Layer 8 of a small transformer language model trained on English Wikipedia (12 layers, counted from 0, width 128). Numbers have three digits each and are written without spaces.
In attention head 0, each number of a token's query is one row of weights dot the token's vector x. The head spreads its attention over the tokens so far by the softmax of query dot key.

Query weights of the head. A number n stands for (n - 500) times 0.00062.
q0: 571534491578637446484576475495431542539547543442618566462466617461500487607621506448374404659412528319430391545471366584576445349619512331545601562421445675656392584442772490324401335310497702525372482484511540549548440474529351494409602538631547426395244350539548284282528525426454535527449471479636319500548562616558547563445361592525523449668658645360595563531494469303417519517568
q1: 466379632633625279377444443622544522429385543593607638535554432469655485323489732496588223429731448671472461576447500497351655459422387490493415592461347552446416317469577287703320465500254529604504475643644514800531451488336418546531629527504525385433527439336482624329412447489486652672618429559282292402406414521422529692316611547371300456452461421400361630361735542582497395690708
q2: 525477503411687475646562413369632464644410492430601538590561579574524577571341474584500390547473514700627281494591527525402360457567544444460506453384544550560560585627303666341546439328564760556468515547446497603259549526427464601497487374705410609586402520566533535509506491541529448436448553503633435643300525537463519657618383588438610599744691478277581398547516309434410691509500
q3: 560627552438392472503492607431444524344474467422543494387614466346572622464428579600466592581751474442509516472429339528471641670666494449537468473442622417500545451503762471606604495446657397441376524572432581559612384604413515471286513448425482391393624606334597461263506569604503550259497536410426509565480368575667461436603443494664593636567675478583678728498397682422554532693440
q4: 572428567454345552524469550448573678429417599552344442613505489608548269435458544578451559528400480519482464380532630372402556608463286418485333484561606507524545591500383373593546473598542319444553355519367679679520517558491563563324462438627395493503703660665654442440346612500521605448330527617622426591465580537506647407624652524446643171506470475450387669482441573402447506483399
q5: 347379416697725514305532516421444540635632331474725606696638519570460650657394558428405539434637644564493384662536604414494531507459552459459393704432438614477533382417391530540313479391532743464651540494421490640369660378410487398535605637471447387415384327529312425607536535434396531622507395507437459323404479653298513555477482597450397626476814457447324374384552436387444773407640
q6: 393634481414349439562588567412451422441434560409649493533574415592500427621711549619475567523354353400445436543549566453518663500515427503398410480700290562574732573598322583387413453220580528449436531314427617412688455500395593480515471476470429476779480500600437410500427461594506534629459460532441518675476557494551573621582345384334722302431691438463416343468606712571500480414425
q7: 516454451540490447363612440370463573486474522422630642614650563540409558486406402594491608525615585552363698564705814439535594506369366491491429442711393463557508639553528544718522522695587261469470401422395407598648643333544461590450519421648252364473397466720558578543445569611494561475490581600592500441576492512400444650470588558531452565426450489518250409511509510307509461538615
q8: 441503565312429340465396589558536432577500559369573326671544641503511344529380663504536535654553636550667346456204454618612500398537566460416625503458357609397403262446518465316532535370413642469472184347680558573432418431565708320653631531450454885510354580435589477517772415219639344658361430650410527512473555459518657593632474579387592551342492506219405469469702560518583427357494
q9: 422420673507469530634567431683494403445435479569431517479409494380487448523580569503480532350434525552583447407582497640478358692431383482553607633448497557391473444591474644628482537522517596394449541396661618412352388807403446394717534531399561305700514453390536635610441567470547609526647570563582409441223403522411562365671409581473449421490680591251402431276527541349409465522250
q10: 532701740452575351439392686580550303446522512631648446543497570577446533512554352671569690507546617518470500476580347559542374497687563503625486562428514571574388459526417418597730509547306423500583527506580383596355506270438607361594692566518429485603839057429456489663637549356751348524537637632640423467467481549687405438666411537560413490390393522370485441535713428419620453503454
q11: 659543693628378589605536500447509264406387435445490538562366622264452604620625610590382424453644720503601479508639351548757524467575409421695600806428550613535468487458609625436535563395627467477516554497617664654531354347559439425605609441566288369529350405447585742500679570453544547634535309503467628570348485423493477384465515455433414665520602541455569387467490675404554455620489
q12: 603603497364590442443380553460438564548358602484603608222620467464636392483648623346616587592330384765590510375658538571439544451527577672458666356500539643541563622572513546510483567631230540559512647555491585580352342476424462383421616316476620594416637639489497361374355513460596462327727782314634422432497358442643614521543428503476638510603469572475562438470405460553553561588511
q13: 406373312491461460431527405505568531686509401597451467585398500441565494385522514567793489660284511500561521572586744535514627428344533516462446644627538515351514503488483518817457372603524558458392558503457554530408402436473411714303361628601514454630518669483602470545530553573434492534405480558609540433639487651676505555600582560458461500534528451494619431454614425494426397532599
q14: 581407425473373507343399387378494530434443395578428529644405525525386583463426585507500546347546387248454700548556352567352597686378677509621507573557549165500628507475603465659524381317636458639444434494442519480705539457257394482297405598580580500520578250544524475452461608566376644476482420217411620366785803436452511529447327513695537431398544485467527683460431471517362511494483
q15: 312515516539405648460536542377512548530325426392444538583398421735654596520465444630513506553412608635560441441632190409482509563578550506648524427431540507394452396653621594429663540532544427528718471290646555447399577431351516398482453698580426623396652485427361579281479507510290547386573487454482215510392479417474337481513355519506596543630486520411750394443517480280422445435649
q16: 475405469567656377454547266403439462536621494595468676662385412405545603634418453229594432582575322544564373620406580623592297458542503568521603560386325451421520430451511464386276356711771845441341357705640500443322536526420463304582565526533455496426417756428549478441507557740530409573425670560419484474596553559740434690729553597529558616625470400500537460538280456476465600566615
q17: 497401571602469728245529475515627523519461552423531447585629337607650543584427208479554493534454548543471529539467390348557609387394454500439528649536624354599368335468561390584419361530550557526428510384394570464580522184474533567532490565579546227376549568465584475560422604469338658463540638421560553374545464564589545281568575393363497425776631639595518655234620680540347296564466
q18: 614525480595295740536563494479448666410521360594703482698459187465563535536273564394436552538492627607549597398422500618475540374534662534503638500518695464358514430511635446168575421467514425306467467549503287500380481489625507476503476375550457656507702575439480489544500758617581352403550464571463385525541591269571426590575569144481589483507489349412500542414401454510327464668463
q19: 531487483330497439500474590582509520628479350740419309361444522509570400675507426349547552541359503525624435456435563530433528674690442407435639545290720580619574520514554497309675527418489527305448477421548628490605363482526424482580654346644381722588486571648436611509698376434549552197500497421597635327522530465810449439363395607360602548460562509342527439461655440480500636296277
q20: 593703590487617302603475586538429439443598220560429503289436458355671378440794534474716466425496497773556497460522439558543349646405398432598283665432477399516566542555568641479500489450486511460494735532307524577555549558374525299506677603558459500637423457348545398467375457500469488449610560513512506507576367628507441623540382379521632610490413503607537623444431551286604452706584
q21: 574503705428532531434437411525454731491281404569553500391416448500374631325549772579538509564518432487618537530584472561415494626586557566516333648339637517531525525553566363497408353555562486318560312427405568602497541454473564581291393540354632409473497514417358474474464321426548643581423494399581619636621307421497367613482589355549421447422423534315379491393557676469589662585416
q22: 794424406490368493598400472584549679484690664486449588465448453688351701503625519408446617538606706496727618509782454497516509446463523568507408358458507547372538450496493556475291459435514271577279334552488573555317481432379412559557500454393638562383671418442550638287377380404497557406403405534562590225344533563632574381510330427385349497393608443764592484498305472513466571478440
q23: 496500610521346339271398432494406493464675462686486389519555484483472563604594317316351586504456470515284413555500598593460405468601422693590303500496417580629419171292436336681623432835600274470641248407453396483550497285460517563403474489432483511541415457610634683705556562515531612415602321400490480666413688540543500385623380444349590253454412316607575554410377522649477504513497
q24: 371578606344408488603412595566444660607631701477494433471497401560473436633366415503479447553579520461591516433479376575342245638674424402389603629433575520506445241601445464755538471455503613495624307638448376523603589523462458494771610513597530470559389402442497403463350665462503508439529307651508435406491571402442488599615470524604646512482510626598521465480667446586514600575639
q25: 735345340439497567631526377587454718450370500588480598525497416484576486497467510224470455643391652433406471589571679522588525554392426401273567566553514692441410273228510407547401570490402380515610721364590380558598585550497647344491354500682628226451570370598543440341377445641670476590418409286323615361579398456554662347309598447497457554563525446526574458537548511552454532670531
q26: 504621352444658577568617595270468688417496588436465395405356448474271566522466586267431480595516500441333296507383695548464382657468640634584809565449461605473475493337514456579460558294348628407239530362639464507461268644378456374422389482459490578503727577482387526539460589354600556600389641556433821349559438500413393345477494616449541462358489419453595556361335507361462427699462
q27: 517479548461377574378497450529468659423564468514377729639364563578478426620598795572346631428348697663382569473481354574624553458456475630468760575551435573390539487514403610521526615513439561512612434526583394380566433278616415460509533647606620632578413632437720347590510487490482653663665556620676724432585451494471421580460543551607375506622580624428506549738529513409411459409500
q28: 419500436543596367453479366532366444520698516479683459624880381350732331688601479446454431554516426579724645581490461535416641410319575681518193519519475612413332539508407315523678503566328560379507524336516480551470588636392549596470352644781483481293256377528542477400410668643483619539786396493579470375561468298532472544397595511365490590454419487427491578544384470549641678413521
q29: 323467624479506420490510590569565640621587441482577426534433585572725354595546523539485626672457542466531478521500541568422527482522628492566481386444412935343548500453557460548463358543695334505560555401468391514572508497593474605478457403301529573474497428523506597450422500518656684745506555659599434547638338405467362517526555468519332363429612492601432630487702450497541374676497
q30: 528443536534500343308490430451553470571449588539341513426265375417476465603551465578671550680671514406541568530438726522442531512489667340531519552535422573434478515477454561295658425512519678472618376517628543652477624477607452525581771552399524198500367473390615487415596450597588286670542396293387325571535478549411392468535489527573565515564520648527436640533388535485497642526526
q31: 462471418558415466587278567620433581345481384459509283468521596449518429565350471761586550603352437458435823543633388440512525485747529613617606538465603569458478378402432432437451559669401551418518455508456483450552393351483515557506569464584410461509563839479430432509375591600699404546536393447608523429636552575426510561568505506517396598244428588476508252460658395592424409460474
q32: 423624656652457406461547497458422427508468577526519667483526600518549436598338619598492492564485635352495565544569535529425411436528579520631483478517494551344518478432375480416360750452463519464529299612488568505554453447529559657378574620444543598372426485415404465408618562531595366530465313553354444427484366643483361403643429475602610383305542572575396395556511537417409459539463
q33: 550478518448679658637579628595389508670451596415529443647469505461444435650265406503469442466471620440617415535600508566505626417562565526578535553383550614568412474423451477410399552475543454532363553542498437505405420489591523546493455596566525536485433526425433421433454587651465440374552475471522421522591549529700425404652426607345427521454486611410705535492526613397433443510476
q34: 560473478464540529634426269477352634796544646535474584636542560410513524704592367576500663549533442473647386402456621545634402324509460631360459567436523657509450535269357675448399494393490663292438588526514552367382683514506560590409347651641557420431433392428490285425365533507608436616597437565548638497540491485454505488603313529497418406564521445525543306430480358317414630360560
q35: 525470650639426232426544562464871480283458493571213542023668478600351487472387751710790446399451515630561508515603575497504551704485645398700521347483371358473568385496456519569397743376313429585546392608337650630605429433323601574481562475682593791646356562405386471452525309325618396453547419351320349732406543392220516587339606433603438464373538528546381542552399367504562391448601
q36: 696482489404449554770468573483392387447656500448511619696457553347612636307470526492336474465367446524592248500357417406425482515563251482465712555456434784373395181419492451537598443552608602535588422493751460270178558363489470445636358589399567291581476162533417456737652294387693380595699456554362528581431664450408464464555293643528481611534578585541818456409485695485549464611420
q37: 424288785371667419563346512754413453628426527566453352557354428358314468542500484548460425517614468707676471517689350569443388432466581596725472570262589424450379520791561454423515691595309674399555559543686398568548452489372553448630601504608559772555455635410550447544504500438613315460439644520622547461606461522520463500500452543338513592470293521448577439502616641332491418592654
q38: 561503512625345478387466377419480571538726398540328591405646317649445664416439566519509288414437423418428423566337420344353509327285419434509428424497341497512505400490359413388417609664523507462409482650567297545544497444473485464459326480553433409394665594567463480590382490529482511363287363509448486556476511623598488533262578599687497296562534455636500661613535611479468497356576
q39: 316476555573759585395525711519371462630482485471820336782338630460651393466587146331474516439213556648492296344365643441508566290430349590423554565473543537537472504532338642320712519384504705480689479389515283333568504477431541456584553536495633363627866505689652608480509691448545703530382707771768445482363126508461436528410504735233467800559527519455504520321599318292484635532410
q40: 527549363391476279651403548509398351491428509364490349573469512479519372477590352480470685320386609590617682373446529511686461454536532403659410700393567688471487644584526584425673577618710647467614446654541497595509543385438500520441663315573442366519745536424529562411579446382497482539500471503607655353534412574354357265608538455403529364487260526245619541507677435548527643602397
q41: 537597564479522805487385529398294405338466600425597422354386480360475200430538483344539590351400547199404614518710630523534687561503541714543440574624587508605538454359672619562487512469466452585410642526573598531570301655463444463476655417682556546559378643518751451185422588599456526361668576280629543652740452319536452772552541511418601475543369580548531323381504645584493383547530
q42: 698575423519507374526543279583582820592443491560458604392669273383500527511509371604587606614251455368491466546330446676503597448482383606610385448581598403698461526483626538483346458697564410475540425642500558512566397602460616650485387514500484462354570357445583503482480467369386454484431581412286667623530575542506551445324486414698328510618683422491568586647451413368618480503546
q43: 386457568375524740500453527485491619533579580373366555497458697436658462579609478487516535457280506638601549435554513527549365246539736569493678515400780496554420562524510607553564674484391632349472560586485318500488593483640525537315524431396302599617527540634733531430551480507368512454640694517788455486534629629556420522547456694470420714708563570405604450481410401506410545558414
q44: 589363589372535654725494631627517345548433439259462316575432476406467264550471407778560645648668603500431332430597544607454435557593518497681583483449412557467351429664492661423567572325610412270616478541620606202423306579521427570624655365592720645475403438426511453611539500535554426474488555492410465611546456634481278532691323526407547455414379624344622536195705406339679444606434
q45: 302656163451524677549481428442509529470442524657543473503534430558522356456545506473640617434416543497528611538305419473386518848515556539401428515414354440452444419465795555235590420548507518543380528547573309619580595535611471557475685293708427286497557442226510699473538600590463491575580585464482630337605430555648515556491471461395325431503479494405609313495626673576527531555533
q46: 526667622620556409452261377357457464450477637460460496321462419490436355484465587434638388471553555355549473481559325619681640288453319580361302474378537441698382417403529512488494626454583743392573475487535527476503421638497722290626567673615645426427872379301439439362530448404486327633415264496651584277541555650234320631510458375510493416460403319539519306369493655458623423554396
q47: 546708634503536468290533509575670551370621320570416718352458434671361615574437601487603373396450452422494432636580601406461429561503438651364426368557386407434677522459429441417400410416557338409630469523506427472554488401366475517430464609476494607488407689629313625476319625589306584481428372555553455316637641373458480399426611544506428393618352540369334466679402483487411497373457
q48: 417379266419826536435429296474574446518557468538481429527500431542491368420437509297349668458457424558571462488577678461376491694482488429529568290561667378431382529503461564598440542516540453544590413419566327688343500292469653277442404514339393417547430296494494473449655572375478445654486431617533420565479483439471576626323406519619522707545586480409452478393529638798716435491454
q49: 466424470527674273628513519670489583642349682515385368566440290551509614613515679319292576399439420643558429508459634480506428379561474470482459705184448526353554521407536548516484474430491396484433474524548426494489389542657664484438509497318574607331519597626402459534522577559543370554513520536508483497474513443436576491601396666359556285659338500599447431555491491347373567523429
q50: 527500517390517601577503512581317553673427536570554524539408503497510553696624398490597661510594500426658400429503454533494656671515532666591301524651575439422476364607426521471571439665465537587423416581426321241428277553506497431384555429291343317648192807443609247522664643548660653487682591520537386419516401362524463462574396589411565617510600437380526465493541556604534652745416
q51: 661343394584545621639697469384546569404559506486400622293563655419484360280441593453383542666549547461465418633452579347494595399457583543581598551318676442366346520312423617384547311500573403584445374404553406542400572542342666462456555493535575410506465415571609437485434633555663611288383646668744583592427548544517626541442461362488594554473726533513485452653527493370365391437289
q52: 420416483604518385454330547461689565452416453519454692624373417599520479459483429413451472430523530603672457559475559477405547532492398643569548649461477327475449449598681580559546618480173513412544344580423492478581549588655559625427524421534621367539693545416736645529455327609701441688460514480543442442486521473601520579439421545468539480523478513519434563517544273648569400522476
q53: 550445403535600688488453440481554503551667556664692544690488700490520518494551414384684520391617736581560315464436617534163267462462497573486493565635585414588508407578490409380367570621620453489557638287506438633304523581306368478526615563592568537322504438411366577535489394418650491552322325605635571504678615395308484480460636538439679500424388739443341454432454504371267592487682
q54: 463620696339466375521526431476492515601719286374579586535531520350572516565435581546494312420313460618585561430599476440517511677508506506607522457637478395589635597413427551349470410544478425319550694314508571541298509378575612531469340426316589432444428386433605612407532602466602495440519515420500674352580603446393610454576389509564417717600546470365444471460534617621336445608533
q55: 688476456462380288545580416435526419445576503351304507639443369315515652402371605308660479647447518483576523581542366407390558659523545532449434500569497588398482531362588610657595640738622370442485460432581586355476619433470619516613422387584331470628608413400537596629283567574428477456463485475570652540443486470548726566455662575732463544509409506680530560539564677537480387568614
q56: 870519230568307541596497494622621436453560586411401621639541453506627614706500380396500589362557638228526362581369490442458332609388405553596393460525676533440555439210473532474427533586493633505244510457282423526612481392368493662209658550583513467343563515538406493550358559490575592314406507500503465413506546634592479429490530443597507312584737549497425438594283574550434619356451
q57: 547304581594481561484559431356420658707716399602424601596440424477494525430423497595621521598490529759380455607430563480449428686503436703384322695427706533500446578587357625418487500444304514526693524393468566427511566433589485597557491519497571448579500577554362513613716404249506565527397476580435506468483519583497612442421557431427553451524533346509226514524423500541411561548518
q58: 524361627510483358565639525566558500500577591531254363684555481560450535539608606271413315766262468592506597541283351396513617558435510417263673383588510308454519353625406441391413447451560564363558595467401478465544351365497523284604483593432296439419552556745443638531595394356452455446378595510500419229564542547439365650400473400763359459457561434500615567471565518451485560525687
q59: 314490641351610646494488461624494249474704522395401570664439635533772593585497500633408428568679617496479379450387497378503542603363490376664634703288205531434514429455440449650358203706722595495473493698481527422563483301430459449650500387489566523377518469379647526464470392478622478486636503446730641485493627540607480510456522563448348357422610427665397365487292655307721436597497
q60: 426648559520534559622414488403467536542370464353470510424591360491709572699369531433362633543397512635424392435522536551574494480642541307222307664552683521484492291510513510322532597293579478535380615515281410494441494538450490517361622497524429500738425402500588624463308450507412341500336586543673518270338497478365386534462398503328375322529331603586615581464467374593422580352470
q61: 463342618556691633576430588598482409515476375360384687615477429420533556397545528245444647587574506402522722411500601446369433563494424494557517562431389561442586533370703492590653445670535500538506532467594481614447419472500230586428715647472594336628534537525709228282362574483465613382758346640540555426647601537686403503449553477433329493507496373449517383322430707574536566429578
q62: 360394612523442517479475564503667457503646695464420455458428632367516434399510268628510590436504610335442373444353520644403421560613592613547604583490534500471476560521557540568515402458545500362429548473284450344634456613667639428441503416623351375490497688563585423444667592565567392500436284299522568250528458534523641310737190290641519373586421631545596452613449715464573475428553
q63: 638623560538649484356570453426415509799416480438564463648467527631481281497610460503446478513565582341395493603429497505322503407653460571529335603446490479462438465234410378507568614453507224335475637416369494528494527466524578510578609347595400534534480553393589530568550487405436529513363429348287304524509618675642326338559625472403531671385534466410365705572545580578535324413546

Each question shows a short text with each token's key, already scaled and adjusted for position as the last token sees it. A number n stands for (n - 500) times 0.002.

Then comes the last token's vector x. A number n stands for (n - 500) times 0.019.

0 "\"": 517481506447561583444554624540489691804486599303517467471523514539554440478517473525449453490483489497464525511504497545420416353608716650699467492449513511410423514564584446472544494601501474
1 " into": 478554532420516655385467722656557740898565700296574544576386435504537491413565330542524559502433455367485359617622430687502432288529641599640490563546520424441430447556518562650492495501355572
2 " its": 476571521506530597350522648596511759816488641325569490510477504486541456482474373576471484489443507509485424564571434577488402317624693615698465456441508494454422498570613474534564478563449510
3 " l": 470517483476418517451413676694571636790592625390620550556358501460450501504564308481489586442415427608574381541593413601542430315408623640481541448567446449495461341545620502591550552503381521
4 "y": 526539493573488540468363643542621617790463553274571394561440504464532512558548378544491537537439575495477554438585405504477377357566566590614612427521463441476406434546529537616486409407359474
5 "ric": 496479538650416493350456564535559642677488627404467496581395451482532545478541379519556507575416544540466499464537496570497441370552597522509531467436472473475390470632559560682518460547461554
6 "s": 401400467522477515495517684586601648723527706317531520600437387553427530458519424518519558524397557525497474440714510597487446352533676583569593461552504517528371415526592507591545478493477611
7 ".\n\n": 521473514530467558494533646639573704785455601286517464479482509526546443471495464547430486482488501499521416529625442602484438312633708631686497490460526487430402516575563446484560541593507486
x: 468562546561471514592499552502511484395486522339498519438563517544429453522586426583471523488511436484476551400565548520523497544526602535493500471546463535453558520586588495566642439495438469327466469521457550503485535460454529464548494450495533472529515519502476550534487524470496430505471489584448556546506415457486450502540548497468500424502488556497516412147464475518467486500440
Which two tokens does the last token look at most, in order? 7 ".\n\n", 0 "\""

0 " the": 534483492461555556426544606541488714778478589333516480493510525537541431474509472542465462509475490497472513511502508533453427370615714633691474468451509507420431529573581446465540511575512499
1 " p": 457584585526479542357434587680581710812582644333580533563322457464438515474577342526500577480417558461589375528631435648518406343484641603531555468531410429494427419675499492680529489472418557
2 "red": 480554485558530533409443591663571640908532585301563504619380364548508522467611309478486544510492513535516450523678440491482348373538622642566526444532412523472416386560618545634520472415426536
3 "ec": 490526464558535476454411598582547574720526638534505648543428448415501566496468471509439441406413404625457435452622370615432406441548596504608446492526405489552396410570591504539471571429386468
4 "ess": 496497474570574479544433557513482532739531552405500639493446349449481624489454389546478567463410492598461429592554439596510489473632571479497575549569493458528415434488549556552468543392508465
5 "or": 515468486631494495444450588665570630820555598351529552556318321505517524542519360454469564522459584565534578396569454588574378412597693560588579447511412467531396380553541530564445447469415464
6 " band": 463378399723512495492421595600556646818544649232620495542322458474509471433511443542514524459371595634563486541631390614446426357568698521578515495507462538512396479595501508633537415490457521
7 " to": 468383424569428432466366697662548726829563688342539481585411457456507432411579334505540508455421493506467523528663477596552514340518679557538531568569511446429492486517514543588439474501398528
x: 490517537444552480567470526562555477504459509439519510420597557503523501499495465530416489387489456542494447362543465477518435421533466454582535549454539492553322502415413472518492525451519493428462436483572540471560511559593562491554560523457511460551551474410494484484456520471508492569490473482517426601513504520401520489553495556469534465416544607527485393214446551545515421583374
Which token does the last token look at most, and with what share of its attention? 0 " the", with about 20%

0 "|---|\n": 516484510432545573436553624542503697812478599305502461492515512543547450472521465512442464492487503501471515518515505550421412350609710646691479480461506507407413513568572443472544512578495472
1 "|": 456546590426440470394544714691524763835472681228510577509367411530550491431514384500507505469466553472520402533581378664528403285602643624674484517495458501481421496606570507578543533507467508
2 " \"": 484542608574433516468470690745526732899479646238526486433344377431537478436546363573410540463471483499535353481660412713544459184558687587637491531514460551493397445609550551720606378497505494
3 "S": 523562573622445447496405653773569613812533653267582482505382425512501541499525416456456509452435429571599429456629438620527440294471571603592589532578477523489390424615621620613486500524422521
4 "we": 522496490555522409497427631538535619829446776246469410596386369489560523576586388548498540434436442598633448527604452589416475333530608644568552513530369554438451373519632502569371475358466485
5 "et": 542492518569441375470371640651602631702490671361555587497413367504517471413561433565421557448469588554539488436491445610516379331527610540618533409491407507576405420579632572683477483392332520
6 " L": 477429359586480402550359577653567616725518715314523528511383456483463463465558374472513484444481617483563495509505471566605468306437635617516553515483423567460470423611668532582480496490398514
7 "ove": 418372427627531401521386552632596651762479674334591526519419414516589486500617407527571522495461498397548519421453477588569335382515667568560577497537440536480422432579632542647426424433375496
x: 519527566506554450504313480551440487475506438428573464453367528514554413599468424358507531514553574453561487530476479672515457407514552439584483553577506429537378413438552452473537635474492512469431618446589438518514395515476456555496525462484574513443486459374466527516478505477604531458570446466506545531571465590565411503542502514406526469450538538436572506311507494495517503490476
Which token does the last token look at most? 1 "|"

0 "\n": 523495509433540556435566610550502701788465605311495461473506508533552445476508461524448458494478502501480516528493505528447417348611695636688473486451506510411418511566573446467541503583526467
1 "-": 509556561409459504413540638636503735768476632273532547487393443519560452499525415547497500485469553461513444564492408549492395343579654640687512495469482492456413491559586461565566500478568516
2 " Mich": 402608542517557507389499641671482678956397726245518434572410431504508492498538347465494504487434535512552355550664458488451404282554597632520532536525442511428485418526614519609454508457466455
3 "ael": 443601514548431473410565656637478695857526730281487515565390404519565512464519369515414538394451431543596409469570445586488421384506590607608531412467420615432410364581622571626529512427429498
4 " Mon": 500585461672494427333478595728579672955506760307523525529295410528502499450576375474488466456450396640666330594544386597454491277522592602640523602479444527419507479644624533615469560538340428
5 "ar": 598399405578545494483551612652575563789592708393509523483358472475492546475479460474525447484428553627513515517525410590479413366508637521573609476381409532440379455550638491550465517518507454
6 "ch": 490382375666484455492574610630531628781530676390547523529430478569448490446567466462554459524404608566496485462453496646501391425511578514649604512401468488418423499535529474611452479430468348
7 " –": 473403305618406441436464640689560727836521670300619521585384440533458511418495363516516469507426591533527579367613408640616496357571649557581535504538417462500510441494549540655540485458441510
x: 444428493584492522565519545536528470500429556312574428513525521419411521467445473453534546497541473466469561385507497566482412494521500501494532502497541508486447408479475585476595556489549504499420510402566498524489571528446520437529539579518460415457478521434467545451511527532532534591474505501582583490563445524469511496500426533460495556505491484506545505197533703390571537521474
Which token does the last token look at most? 4 " Mon"

0 "its": 520482503460572554458544602516483674792483594325513462478527518548553425488517484531451448492487494509458533501504505536415419370611711639690474475457518517412422508557580445461530511585522469
1 ",": 481541633483469604445481666598516690811541637308532519524414477505494444450502381591499504473428511419526468553619478625475421293571634585616544496478507466503455461541536555571537480470468502
2 " for": 476565583523498585366223655690634646802509707383558488612394448451497523489626389555464569526479518430494447555703488648431438194585632563586601555599445471458460500507552556657499571510347575
3 " their": 474566576664472587302336663678613753781500666343579497576403513393518476464476263606569485527401481586537460551653392661542325257631603508599549507492430444519456545600650539644591442481428565
4 " album": 534535493660542558371423662654590636876518686247594517594365451461516494488526390581565510439389471624560403542700359668446358304502655603597520511491443506545416471649499563696566404517391511
5 " Bro": 626476441724453419453370679660549636874528739211538453517391374454521477428497366489559488468476548572597478583623420603456489239530601661552525508514401508448512373630597519639468494521340466
6 "ther": 553391461700474417472456600726509684891485751338477560553344339443533542431514413534527576506499629521528488543580419670417446268574629653529541516468487497500377485668605550607476524429411467
7 "s": 371442450574498416538444642623575577787565729328521634629425354574524482459535443524530502426451483402570492434516462696543368387513639582575580453540461536534427472538674553634484477539481523
x: 487550484496542453496461578479461517506482491449534475497487472474504430564546449472556528512505528437537501476473390642478471488524542511597464584460495482614413336500588441438490539482435427387530581466536400556528438564506438475556536427499519579552525402392521492424466455439497441482522453426516532510534481572475349429503423517441546560421563522481561529244537540483467509608491
Which token does the last token look at most, and with what share of its attention? 2 " for", with about 40%

0 "y": 517474498460553552446554603528488691790479594320502460485525518546554433477519485529449445502481495506467523509495511526428417374611711643700479479449512514412417520571582439459530505588516480
1 "c": 349618528525387447495479646497544673672548704361534542574461368525534519388539431440529473447387471474514418494593425527479453396481552574563556398527418548382395428554620471608396481380427605
2 "le": 480639546501405451515533555584492601727541675402614564552389416482516479417519444551543529520373443524509382528509415626406421403541596545488614478503448558434383494514488534618481443471497503
3 ").\n\n": 482537520419479629484560623631558716761461605307510469482478509530540451460482464554445492479489517517478453525546465570458424311620689622673513477446525480419399522571561447495555537575518495
4 "==": 493484540570407535378429717743579723826507662270495540504407415525465552468513389520449577416519475614581458514683361646467440263580639515648559577422402503482419465587489474656560427490531549
5 "M": 551399470571479489500307649709557709834501617285600496572304465432460563479483347440458545386477511576543471486595355597497418323575578559633544573550476533401374501546569602631561532406459485
6 "usic": 485355429625489531457524626647541685886519684354565505537444427499487568510516322534566526448456557539483471550700418601499408326522670617588551454501474496418380450541482467595578377546429475
7 " and": 498366452506489454405341665707567714757558684334597505627405419492477467529553304505568496530474504454472553433676455494571467326509646587622585442473492405474463435498559538680537400400432538
x: 468479518522586546583476426585498489473457477482576397258451668453534489503494519446480530502432513532467475485491437559464477472530526573570514501444535538558425496523564503556532587455592441417352500533533447492598472594424499500551536543531476413529576493502474551499541490447480499412484541450588537611459517500519637539560344536465504465431457550434533454341494617440562465462503
Which token does the last token look at most? 4 "=="

0 "osition": 519487503448564561449563610530482680793479601328507470483523514547550440487515491529448448491485498507465526503504508541424423367610711637690477478455520513419428512558579439457532508591518475
1 " |\n": 433612581378379537426461756668646689817517653234513514542371435514499511474530404390452559394471507427567421552617421626529278205465613605614568512586420493476419446535543494605539487379430500
2 "|---|---": 429625554436478562421449662674606670836458640267449514515444444528430557507533354398544504375509517463602334589583397538524458337505650548620550490551365494499518384543527530603523505362435604
3 "|\n": 556562446525348547424484751707639700860492590248577485532393447517507556434535349423471510451455459527598338488601404584520321238564603579655507476584447458450396443537550537629604506397358537
4 "|": 539515505539457441423504731694571739838480662245514553512378421506518476450494382501496484455499443554568399494549337662560426287602663608649479508509456467481418489611565502565519549510457497
5 " Aust": 610447474719461423387456618684458707905483727211544522537369352479505547488553384479445530365457423628631388488581360668490503376521665643596495448517402583405488374503644492610494512528427442
6 "ri": 606426473668379373421385573653544652754492714392481572595375323464495470492500387462411513406404526490564427405486438638550410404556504616543533493612407579390417400560621572678462647500473462
7 "a": 484442396652444442492522625689541676761535676271531580556397417570459432460500380494432558408414544500538423284478439760599398388545605596575546427519428581467413386506566586621513542499374466
x: 434526516482523486448400502512424499564480558425465502542471487458575439509590458510574427539489515552506522477526491602651547483551543507544474495522534478607466488578541450521516513506463477371544574539478555489478520485435489513475473501513569458527468487397569500405509473494533459496593536426541490498603448507508399476545360503497488563545550592426607511195542592464570469586603
Which token does the last token look at most? 4 "|"

0 "y": 517474498460553552446554603528488691790479594320502460485525518546554433477519485529449445502481495506467523509495511526428417374611711643700479479449512514412417520571582439459530505588516480
1 " the": 517539511492521582390501647591504784801496648339557516538449496528525445446522422575479488523436518463467460564542491563505426347594721616684519449458504474435454544592611492520527477525495575
2 " North": 406628570498375433379505664609459678824557676267634581561385412519484510413576401493456536487365463517533249506665451630521369347556609611489543496574404590485503417518655529604515527523405508
3 " G": 467638539615458465418484541669445703868540770270565517533339441425465487446534346505508504405435366638628299473668396592539428339522640650550522520475364563510481426598555543609491474459381474
4 "ate": 535483529562439393496461565606509636711511682317623553513419417460538549437565459481532523488448487617524393430598439624522345391569635637513575497487428542504412435552568522619501510473465542
5 " (": 491479476647431436475449636636582743743513667327550525547398376505551516498531348562478515485469500558587442438644452610561446284589651554603554559522457513547411471555581489747565536518486494
6 "196": 544389382699496426456381723715549707846599733188647567571370310466500627566596377589565557465428488473517544486586397626505472253540557579607501598549477526427467397574613517697531425523434487
7 "3": 496402409632419368492367696750633742795514698282614600633406386452475542474581363547505525445370605411543528392552370701642392258540546601584492614571370507542425396619593588712512552496384471
x: 539515610548521432490400422584493552413539531551415441393472516441473433527501504515569494507458537518629486392539428638556435441503618472551559601474533458459443430455536558484484523465422535402469498455540616504381423467488559484503551623577538542453412477439505483555475535494529499442491525476518563507593330505426434519504414526504529492553498661438526476323502529371456531564551
Which token does the last token look at most? 1 " the"